Layer 4 of a small transformer language model trained on English Wikipedia (8 layers, counted from 0, width 128).
A neuron's activation on a vector x is SiLU(gate . x) times (in . x), where the dot is the dot product.

Input weights of the MLP neurons that the questions are about. A number n stands for (n - 128) times 0.0032.
n8 gate: 158, 121, 98, 164, 169, 131, 125, 98, 127, 104, 95, 165, 166, 106, 157, 172, 196, 132, 100, 92, 101, 74, 190, 96, 115, 154, 87, 51, 156, 120, 69, 146, 160, 138, 146, 112, 119, 81, 149, 130, 194, 132, 107, 110, 66, 91, 108, 180, 145, 145, 154, 142, 115, 101, 108, 182, 56, 97, 87, 88, 98, 145, 82, 146, 147, 178, 141, 121, 133, 116, 112, 126, 90, 189, 109, 128, 87, 128, 129, 198, 159, 143, 134, 104, 113, 126, 131, 59, 116, 128, 84, 100, 109, 37, 104, 146, 92, 73, 132, 179, 128, 174, 116, 128, 170, 142, 135, 119, 95, 162, 72, 123, 139, 142, 158, 126, 69, 116, 151, 111, 198, 164, 149, 82, 93, 115, 115, 140
n115 gate: 133, 121, 134, 56, 135, 177, 133, 129, 133, 109, 104, 138, 145, 116, 110, 157, 150, 101, 158, 174, 99, 113, 126, 129, 124, 56, 145, 157, 153, 165, 161, 120, 106, 162, 158, 184, 154, 145, 100, 101, 140, 153, 109, 106, 133, 180, 156, 82, 159, 152, 174, 89, 186, 212, 133, 141, 103, 139, 82, 143, 168, 104, 139, 159, 121, 123, 169, 161, 159, 120, 132, 110, 100, 111, 126, 103, 168, 75, 135, 128, 121, 179, 173, 146, 133, 137, 142, 181, 171, 140, 150, 121, 101, 176, 152, 113, 148, 153, 159, 144, 127, 147, 110, 155, 117, 140, 120, 144, 114, 124, 182, 137, 138, 171, 115, 149, 125, 166, 157, 144, 77, 82, 165, 112, 195, 137, 124, 173
n227 gate: 147, 76, 47, 146, 100, 82, 97, 163, 93, 152, 151, 149, 120, 101, 93, 137, 99, 184, 158, 125, 173, 187, 152, 137, 113, 118, 138, 159, 113, 162, 182, 105, 87, 124, 147, 141, 66, 109, 124, 166, 176, 96, 132, 168, 132, 128, 164, 136, 89, 89, 97, 126, 78, 83, 141, 151, 173, 169, 138, 170, 156, 127, 120, 115, 125, 130, 151, 80, 114, 145, 175, 90, 117, 125, 129, 138, 120, 129, 177, 90, 113, 65, 183, 165, 124, 134, 92, 141, 118, 77, 177, 108, 182, 114, 77, 85, 66, 130, 191, 163, 161, 87, 142, 86, 77, 156, 136, 152, 197, 63, 103, 101, 100, 115, 93, 99, 127, 103, 142, 96, 175, 196, 178, 149, 74, 168, 137, 126
n282 gate: 129, 126, 113, 122, 126, 142, 104, 116, 143, 119, 97, 91, 209, 115, 177, 66, 146, 125, 106, 144, 85, 108, 168, 137, 159, 174, 98, 191, 131, 90, 114, 55, 147, 162, 153, 173, 115, 146, 134, 170, 126, 121, 122, 128, 91, 119, 171, 227, 133, 93, 152, 133, 141, 73, 176, 166, 137, 145, 91, 191, 74, 84, 153, 126, 98, 86, 100, 112, 111, 118, 99, 174, 55, 171, 130, 143, 136, 149, 128, 137, 145, 194, 111, 116, 132, 205, 150, 132, 84, 169, 167, 109, 164, 120, 134, 131, 68, 112, 93, 141, 54, 166, 154, 128, 131, 132, 165, 152, 125, 118, 103, 158, 122, 167, 217, 121, 74, 111, 83, 110, 107, 179, 150, 144, 107, 100, 175, 110
n288 gate: 155, 102, 162, 102, 89, 135, 81, 153, 102, 138, 110, 134, 107, 132, 140, 123, 80, 74, 121, 97, 127, 170, 98, 146, 166, 78, 143, 106, 140, 101, 105, 148, 176, 151, 124, 111, 112, 104, 158, 103, 119, 128, 173, 170, 70, 120, 113, 112, 108, 185, 148, 113, 126, 148, 132, 161, 131, 75, 174, 145, 136, 171, 111, 162, 129, 141, 113, 142, 112, 83, 167, 155, 56, 75, 82, 123, 131, 162, 104, 155, 95, 145, 121, 147, 134, 111, 114, 161, 157, 109, 163, 138, 131, 201, 101, 69, 167, 97, 64, 178, 138, 169, 103, 179, 106, 96, 123, 79, 65, 152, 172, 153, 142, 117, 146, 73, 111, 130, 69, 123, 93, 138, 106, 154, 130, 174, 122, 175
n305 gate: 157, 117, 102, 123, 136, 49, 153, 97, 124, 128, 114, 72, 82, 129, 128, 115, 174, 165, 192, 95, 140, 89, 130, 129, 120, 103, 166, 141, 79, 139, 125, 44, 119, 134, 161, 142, 145, 130, 88, 179, 117, 96, 145, 128, 157, 150, 169, 136, 75, 127, 148, 159, 105, 71, 83, 140, 133, 101, 227, 112, 139, 110, 194, 169, 184, 101, 162, 170, 110, 128, 162, 154, 80, 118, 142, 159, 118, 66, 63, 131, 94, 106, 196, 182, 107, 70, 122, 72, 144, 129, 113, 148, 115, 161, 169, 133, 167, 89, 75, 249, 123, 170, 155, 112, 96, 98, 123, 146, 109, 150, 114, 140, 166, 144, 137, 123, 162, 52, 52, 96, 117, 129, 118, 150, 194, 119, 171, 141
n8 in: 154, 142, 126, 144, 130, 112, 181, 38, 111, 123, 64, 148, 142, 95, 215, 158, 131, 68, 70, 122, 108, 105, 179, 132, 95, 189, 89, 128, 130, 107, 75, 183, 136, 113, 141, 153, 67, 99, 163, 96, 159, 130, 138, 82, 76, 107, 193, 183, 124, 156, 184, 95, 125, 109, 143, 162, 54, 145, 132, 135, 69, 127, 101, 167, 130, 164, 131, 129, 155, 130, 148, 150, 100, 180, 105, 109, 87, 131, 121, 182, 126, 158, 82, 137, 95, 68, 91, 92, 128, 115, 148, 167, 109, 83, 94, 164, 87, 59, 100, 198, 111, 168, 108, 116, 119, 167, 106, 59, 89, 125, 115, 131, 98, 140, 120, 148, 84, 109, 85, 137, 143, 170, 106, 161, 109, 60, 156, 173
n115 in: 120, 164, 112, 84, 159, 137, 117, 112, 152, 127, 143, 159, 142, 143, 64, 139, 175, 109, 172, 155, 85, 136, 135, 104, 126, 113, 100, 113, 143, 182, 156, 118, 107, 124, 131, 166, 158, 173, 119, 162, 118, 125, 87, 139, 159, 160, 73, 38, 192, 90, 133, 79, 154, 118, 152, 187, 124, 131, 120, 133, 178, 133, 118, 159, 174, 142, 137, 91, 145, 184, 120, 113, 104, 135, 182, 125, 210, 91, 117, 147, 90, 132, 195, 87, 119, 153, 154, 140, 119, 116, 108, 123, 99, 120, 155, 111, 123, 130, 140, 140, 148, 115, 127, 100, 136, 123, 140, 144, 123, 116, 148, 85, 148, 148, 179, 87, 168, 174, 145, 127, 115, 99, 170, 104, 168, 108, 78, 170
n227 in: 131, 100, 62, 183, 188, 118, 160, 84, 136, 217, 58, 142, 140, 147, 101, 112, 135, 171, 174, 110, 193, 61, 107, 154, 89, 127, 163, 162, 75, 133, 168, 57, 142, 76, 116, 117, 73, 109, 117, 135, 147, 92, 152, 96, 98, 181, 144, 127, 150, 120, 101, 153, 124, 93, 132, 180, 117, 131, 99, 193, 118, 75, 121, 138, 121, 52, 157, 150, 143, 152, 84, 124, 125, 118, 155, 194, 100, 83, 140, 143, 127, 88, 117, 143, 121, 101, 125, 112, 103, 110, 98, 126, 166, 118, 94, 178, 136, 111, 163, 127, 98, 162, 142, 132, 176, 130, 117, 171, 134, 114, 85, 159, 144, 85, 154, 116, 93, 90, 120, 88, 92, 176, 159, 146, 145, 103, 187, 116
n282 in: 91, 102, 114, 109, 116, 63, 111, 113, 106, 116, 141, 95, 120, 54, 128, 178, 136, 110, 162, 133, 164, 133, 170, 107, 162, 106, 96, 150, 125, 135, 139, 169, 170, 133, 121, 136, 140, 132, 146, 172, 178, 198, 194, 125, 108, 226, 126, 145, 127, 72, 127, 167, 138, 111, 145, 132, 99, 107, 172, 84, 128, 117, 138, 152, 91, 143, 152, 138, 126, 138, 139, 142, 154, 155, 138, 133, 80, 123, 110, 144, 154, 127, 91, 133, 132, 175, 195, 111, 106, 105, 161, 135, 131, 96, 125, 162, 138, 124, 143, 129, 167, 165, 103, 93, 80, 174, 103, 137, 110, 147, 88, 165, 137, 156, 131, 154, 78, 101, 38, 126, 86, 147, 82, 132, 104, 132, 113, 141
n288 in: 148, 115, 146, 108, 133, 110, 176, 126, 103, 109, 125, 97, 117, 77, 118, 124, 111, 119, 158, 98, 115, 120, 57, 123, 119, 129, 135, 88, 128, 110, 158, 122, 206, 199, 135, 108, 147, 78, 106, 68, 139, 115, 193, 106, 140, 143, 145, 129, 109, 114, 113, 147, 119, 128, 113, 122, 156, 93, 129, 128, 157, 181, 94, 170, 109, 142, 170, 130, 70, 144, 189, 110, 191, 122, 90, 108, 136, 168, 128, 116, 104, 117, 123, 98, 91, 161, 133, 104, 187, 156, 169, 147, 110, 98, 176, 165, 173, 110, 75, 182, 131, 136, 177, 105, 122, 172, 83, 87, 78, 155, 172, 157, 52, 131, 90, 138, 115, 117, 171, 103, 145, 128, 48, 74, 129, 144, 164, 94
n305 in: 114, 63, 105, 132, 94, 105, 114, 141, 113, 139, 119, 190, 126, 109, 122, 118, 223, 136, 136, 78, 136, 172, 98, 80, 165, 140, 143, 130, 129, 122, 148, 149, 160, 159, 120, 89, 131, 81, 173, 103, 113, 166, 169, 118, 97, 141, 169, 116, 110, 144, 133, 99, 186, 166, 147, 71, 154, 126, 132, 139, 190, 83, 131, 104, 56, 124, 132, 160, 132, 133, 175, 107, 131, 207, 170, 88, 124, 151, 170, 98, 96, 101, 102, 137, 138, 115, 159, 133, 166, 124, 92, 95, 112, 92, 59, 150, 134, 154, 105, 166, 143, 105, 114, 141, 86, 130, 145, 145, 216, 138, 154, 87, 126, 179, 80, 117, 158, 119, 109, 133, 209, 130, 111, 98, 109, 116, 185, 126

Each question shows a token from some text and the vector x that enters the MLP there. A number n stands for (n - 128) times 0.019.

"t": 84, 98, 189, 99, 67, 162, 142, 142, 141, 106, 86, 126, 131, 137, 118, 120, 118, 132, 170, 118, 154, 128, 158, 162, 146, 168, 125, 135, 140, 134, 112, 157, 136, 136, 146, 123, 100, 86, 161, 163, 141, 121, 118, 136, 103, 115, 142, 76, 135, 128, 150, 105, 108, 145, 167, 126, 136, 125, 80, 121, 103, 135, 102, 138, 97, 159, 117, 119, 156, 94, 171, 124, 112, 116, 125, 113, 120, 110, 156, 149, 123, 99, 72, 81, 98, 92, 154, 119, 129, 102, 86, 114, 132, 123, 130, 168, 135, 147, 173, 67, 152, 97, 80, 129, 121, 129, 65, 40, 136, 118, 160, 124, 91, 126, 139, 131, 103, 144, 122, 132, 118, 115, 148, 111, 91, 135, 127, 171
Which two neurons fire most, strongest first? n8, n227

"et": 147, 175, 222, 91, 125, 142, 155, 121, 162, 103, 136, 132, 114, 72, 103, 144, 119, 110, 141, 125, 162, 139, 173, 119, 153, 158, 133, 128, 142, 75, 125, 137, 140, 128, 137, 129, 124, 113, 147, 124, 106, 87, 91, 131, 147, 102, 147, 107, 107, 124, 147, 119, 129, 128, 155, 145, 96, 155, 149, 99, 95, 134, 119, 116, 111, 138, 108, 132, 130, 152, 134, 91, 151, 116, 142, 109, 103, 112, 114, 133, 63, 105, 42, 103, 96, 98, 162, 127, 163, 100, 142, 153, 120, 152, 90, 109, 97, 148, 169, 82, 127, 97, 93, 106, 168, 117, 134, 81, 164, 156, 172, 119, 140, 108, 148, 105, 118, 90, 120, 137, 118, 108, 118, 104, 67, 96, 139, 158
Which two neurons fire most, strongest first? n227, n115

"-": 127, 150, 151, 132, 119, 106, 132, 122, 174, 154, 130, 137, 125, 137, 124, 124, 139, 129, 44, 127, 130, 92, 111, 128, 103, 145, 164, 113, 153, 113, 131, 139, 143, 110, 119, 113, 118, 151, 113, 81, 119, 158, 90, 133, 126, 133, 133, 142, 172, 147, 141, 122, 102, 168, 173, 105, 102, 140, 160, 89, 138, 148, 128, 137, 104, 94, 111, 150, 147, 132, 83, 144, 130, 95, 141, 85, 148, 106, 168, 142, 147, 154, 95, 136, 158, 109, 107, 113, 146, 143, 96, 148, 111, 97, 134, 145, 130, 122, 126, 119, 120, 143, 120, 112, 137, 134, 121, 134, 116, 136, 167, 113, 129, 156, 95, 147, 111, 113, 122, 152, 113, 96, 134, 137, 167, 155, 119, 106
Which neuron fires most, and how strongly? n282, at about 0.14

" |": 152, 110, 77, 114, 132, 108, 128, 100, 189, 126, 132, 137, 151, 115, 166, 144, 147, 134, 160, 149, 148, 62, 133, 99, 137, 108, 130, 144, 140, 159, 139, 141, 125, 69, 162, 138, 105, 120, 149, 118, 112, 127, 119, 113, 131, 124, 146, 126, 139, 148, 142, 243, 181, 123, 119, 132, 147, 118, 149, 120, 112, 93, 112, 116, 110, 56, 124, 127, 141, 138, 158, 126, 108, 145, 136, 118, 86, 132, 119, 128, 114, 113, 110, 148, 132, 134, 129, 125, 94, 111, 133, 127, 179, 148, 105, 122, 108, 154, 140, 114, 131, 131, 97, 114, 112, 130, 112, 113, 153, 130, 109, 166, 125, 122, 113, 96, 110, 138, 132, 139, 132, 155, 142, 122, 144, 177, 128, 132
Which two neurons fire most, strongest first? n227, n282

"th": 113, 37, 194, 142, 128, 97, 144, 100, 173, 96, 97, 97, 95, 166, 201, 100, 116, 138, 136, 141, 119, 138, 98, 129, 153, 175, 121, 157, 139, 159, 163, 146, 111, 144, 81, 103, 60, 141, 142, 154, 145, 112, 157, 158, 126, 151, 149, 114, 122, 175, 75, 131, 100, 158, 147, 124, 138, 153, 144, 150, 110, 120, 90, 102, 118, 132, 138, 120, 111, 89, 158, 129, 133, 125, 148, 146, 110, 63, 126, 90, 106, 164, 95, 157, 94, 134, 114, 129, 151, 112, 137, 115, 97, 134, 105, 152, 124, 145, 170, 100, 96, 161, 126, 143, 122, 83, 147, 154, 107, 113, 85, 94, 148, 115, 112, 133, 120, 145, 135, 152, 149, 116, 127, 129, 52, 124, 89, 146
Which neuron fires most, and how strongly? n115, at about 0.23

" of": 127, 129, 197, 95, 137, 138, 159, 103, 172, 106, 136, 110, 76, 127, 121, 150, 103, 117, 142, 95, 117, 43, 152, 67, 160, 117, 108, 94, 148, 118, 133, 116, 151, 91, 159, 140, 99, 92, 130, 112, 121, 131, 127, 135, 137, 150, 153, 118, 151, 138, 110, 107, 135, 90, 121, 107, 113, 129, 143, 106, 114, 164, 154, 125, 157, 131, 116, 143, 128, 128, 132, 144, 113, 105, 135, 98, 117, 120, 103, 101, 153, 87, 109, 134, 113, 103, 145, 142, 119, 124, 81, 118, 120, 155, 147, 143, 144, 104, 195, 139, 138, 102, 118, 124, 99, 160, 100, 132, 100, 106, 139, 124, 89, 165, 126, 161, 146, 123, 121, 134, 154, 134, 134, 132, 177, 166, 140, 130
Which neuron fires most, and how strongly? n227, at about 0.1

"2": 142, 121, 76, 115, 125, 101, 133, 105, 179, 114, 123, 148, 157, 155, 126, 190, 161, 141, 157, 171, 108, 130, 134, 117, 91, 145, 138, 150, 140, 101, 185, 134, 105, 174, 130, 94, 98, 108, 129, 140, 149, 148, 151, 115, 132, 112, 175, 158, 173, 136, 135, 94, 147, 158, 98, 124, 135, 127, 125, 137, 141, 84, 102, 90, 131, 120, 116, 100, 112, 122, 162, 118, 76, 83, 148, 117, 64, 138, 139, 80, 124, 141, 117, 164, 130, 122, 113, 153, 124, 87, 194, 123, 135, 140, 127, 133, 102, 166, 193, 106, 163, 123, 96, 102, 136, 125, 173, 117, 107, 148, 112, 125, 153, 121, 115, 88, 168, 134, 155, 152, 132, 148, 147, 102, 88, 136, 141, 154
Which two neurons fire most, strongest first? n227, n288

"le": 117, 111, 176, 127, 174, 85, 180, 138, 142, 92, 133, 142, 65, 130, 158, 149, 121, 141, 150, 151, 128, 142, 101, 127, 70, 79, 164, 114, 148, 130, 148, 131, 147, 119, 121, 131, 113, 123, 108, 142, 116, 89, 120, 115, 129, 125, 133, 140, 109, 177, 130, 96, 153, 113, 136, 87, 147, 108, 132, 142, 133, 112, 116, 144, 161, 97, 99, 147, 117, 122, 146, 106, 73, 158, 118, 153, 112, 93, 111, 138, 140, 119, 88, 152, 60, 119, 121, 153, 127, 150, 147, 137, 115, 129, 93, 126, 163, 142, 128, 122, 140, 115, 110, 156, 135, 164, 136, 89, 99, 138, 120, 82, 115, 134, 53, 156, 146, 148, 167, 131, 121, 158, 148, 90, 121, 146, 100, 163
Which neuron lights up most? n282

"‘": 112, 137, 163, 86, 162, 97, 134, 110, 155, 134, 110, 161, 113, 162, 126, 100, 94, 155, 83, 138, 116, 99, 149, 133, 101, 145, 121, 133, 148, 72, 123, 145, 139, 122, 124, 180, 141, 113, 108, 115, 116, 100, 60, 118, 76, 102, 140, 109, 95, 182, 130, 80, 198, 110, 114, 115, 128, 171, 164, 117, 120, 163, 133, 112, 119, 144, 130, 158, 91, 91, 119, 146, 172, 125, 137, 125, 134, 138, 161, 144, 138, 137, 150, 133, 145, 120, 79, 141, 155, 139, 140, 112, 118, 129, 110, 117, 141, 134, 152, 118, 77, 128, 111, 109, 79, 86, 81, 184, 78, 140, 83, 120, 162, 87, 110, 127, 177, 137, 133, 137, 156, 119, 144, 144, 103, 151, 147, 140
Which neuron lights up most? n282

"’": 128, 116, 161, 130, 140, 108, 150, 109, 190, 157, 118, 164, 149, 150, 145, 101, 97, 116, 104, 146, 77, 97, 147, 109, 100, 131, 84, 138, 141, 79, 86, 147, 151, 137, 123, 157, 126, 93, 101, 145, 153, 68, 100, 117, 100, 75, 151, 127, 85, 179, 147, 88, 174, 78, 162, 133, 98, 152, 128, 139, 111, 138, 127, 95, 95, 113, 131, 164, 126, 90, 114, 148, 147, 154, 125, 119, 151, 121, 116, 125, 184, 161, 131, 140, 133, 121, 73, 135, 163, 123, 150, 114, 114, 119, 140, 123, 121, 165, 166, 115, 93, 119, 115, 127, 91, 84, 98, 189, 109, 136, 84, 150, 176, 109, 126, 118, 189, 120, 146, 134, 165, 81, 160, 116, 135, 111, 135, 115
Which two neurons fire most, strongest first? n8, n288

" to": 145, 107, 133, 121, 120, 117, 127, 117, 184, 141, 133, 78, 112, 119, 163, 109, 108, 127, 152, 124, 100, 39, 112, 94, 168, 128, 131, 101, 144, 165, 102, 132, 109, 121, 138, 133, 120, 132, 95, 154, 132, 90, 140, 109, 120, 158, 153, 118, 131, 75, 132, 90, 142, 136, 158, 145, 122, 112, 135, 96, 124, 147, 140, 143, 141, 58, 122, 121, 127, 87, 130, 141, 81, 112, 141, 110, 83, 122, 145, 122, 147, 84, 131, 136, 89, 95, 171, 114, 128, 133, 175, 142, 125, 139, 198, 133, 131, 105, 144, 107, 151, 141, 115, 139, 181, 76, 148, 149, 124, 139, 142, 131, 145, 141, 127, 123, 102, 148, 139, 139, 147, 154, 86, 158, 106, 140, 130, 123
Which neuron lights up most? n282

"The": 138, 117, 210, 118, 138, 165, 146, 121, 197, 121, 126, 139, 66, 123, 104, 131, 92, 122, 115, 93, 108, 76, 125, 119, 122, 112, 168, 154, 149, 123, 102, 168, 131, 137, 116, 119, 118, 114, 117, 99, 177, 112, 127, 137, 144, 105, 137, 115, 156, 151, 118, 160, 156, 116, 106, 125, 134, 113, 126, 138, 107, 188, 127, 144, 108, 144, 119, 95, 90, 98, 123, 125, 130, 126, 136, 145, 145, 119, 112, 140, 156, 150, 148, 109, 138, 102, 134, 108, 134, 132, 99, 119, 128, 122, 123, 128, 151, 110, 161, 138, 109, 128, 115, 104, 107, 128, 160, 134, 138, 134, 129, 123, 115, 145, 147, 93, 165, 144, 120, 142, 171, 143, 156, 156, 132, 116, 137, 120
Which two neurons fire most, strongest first? n282, n227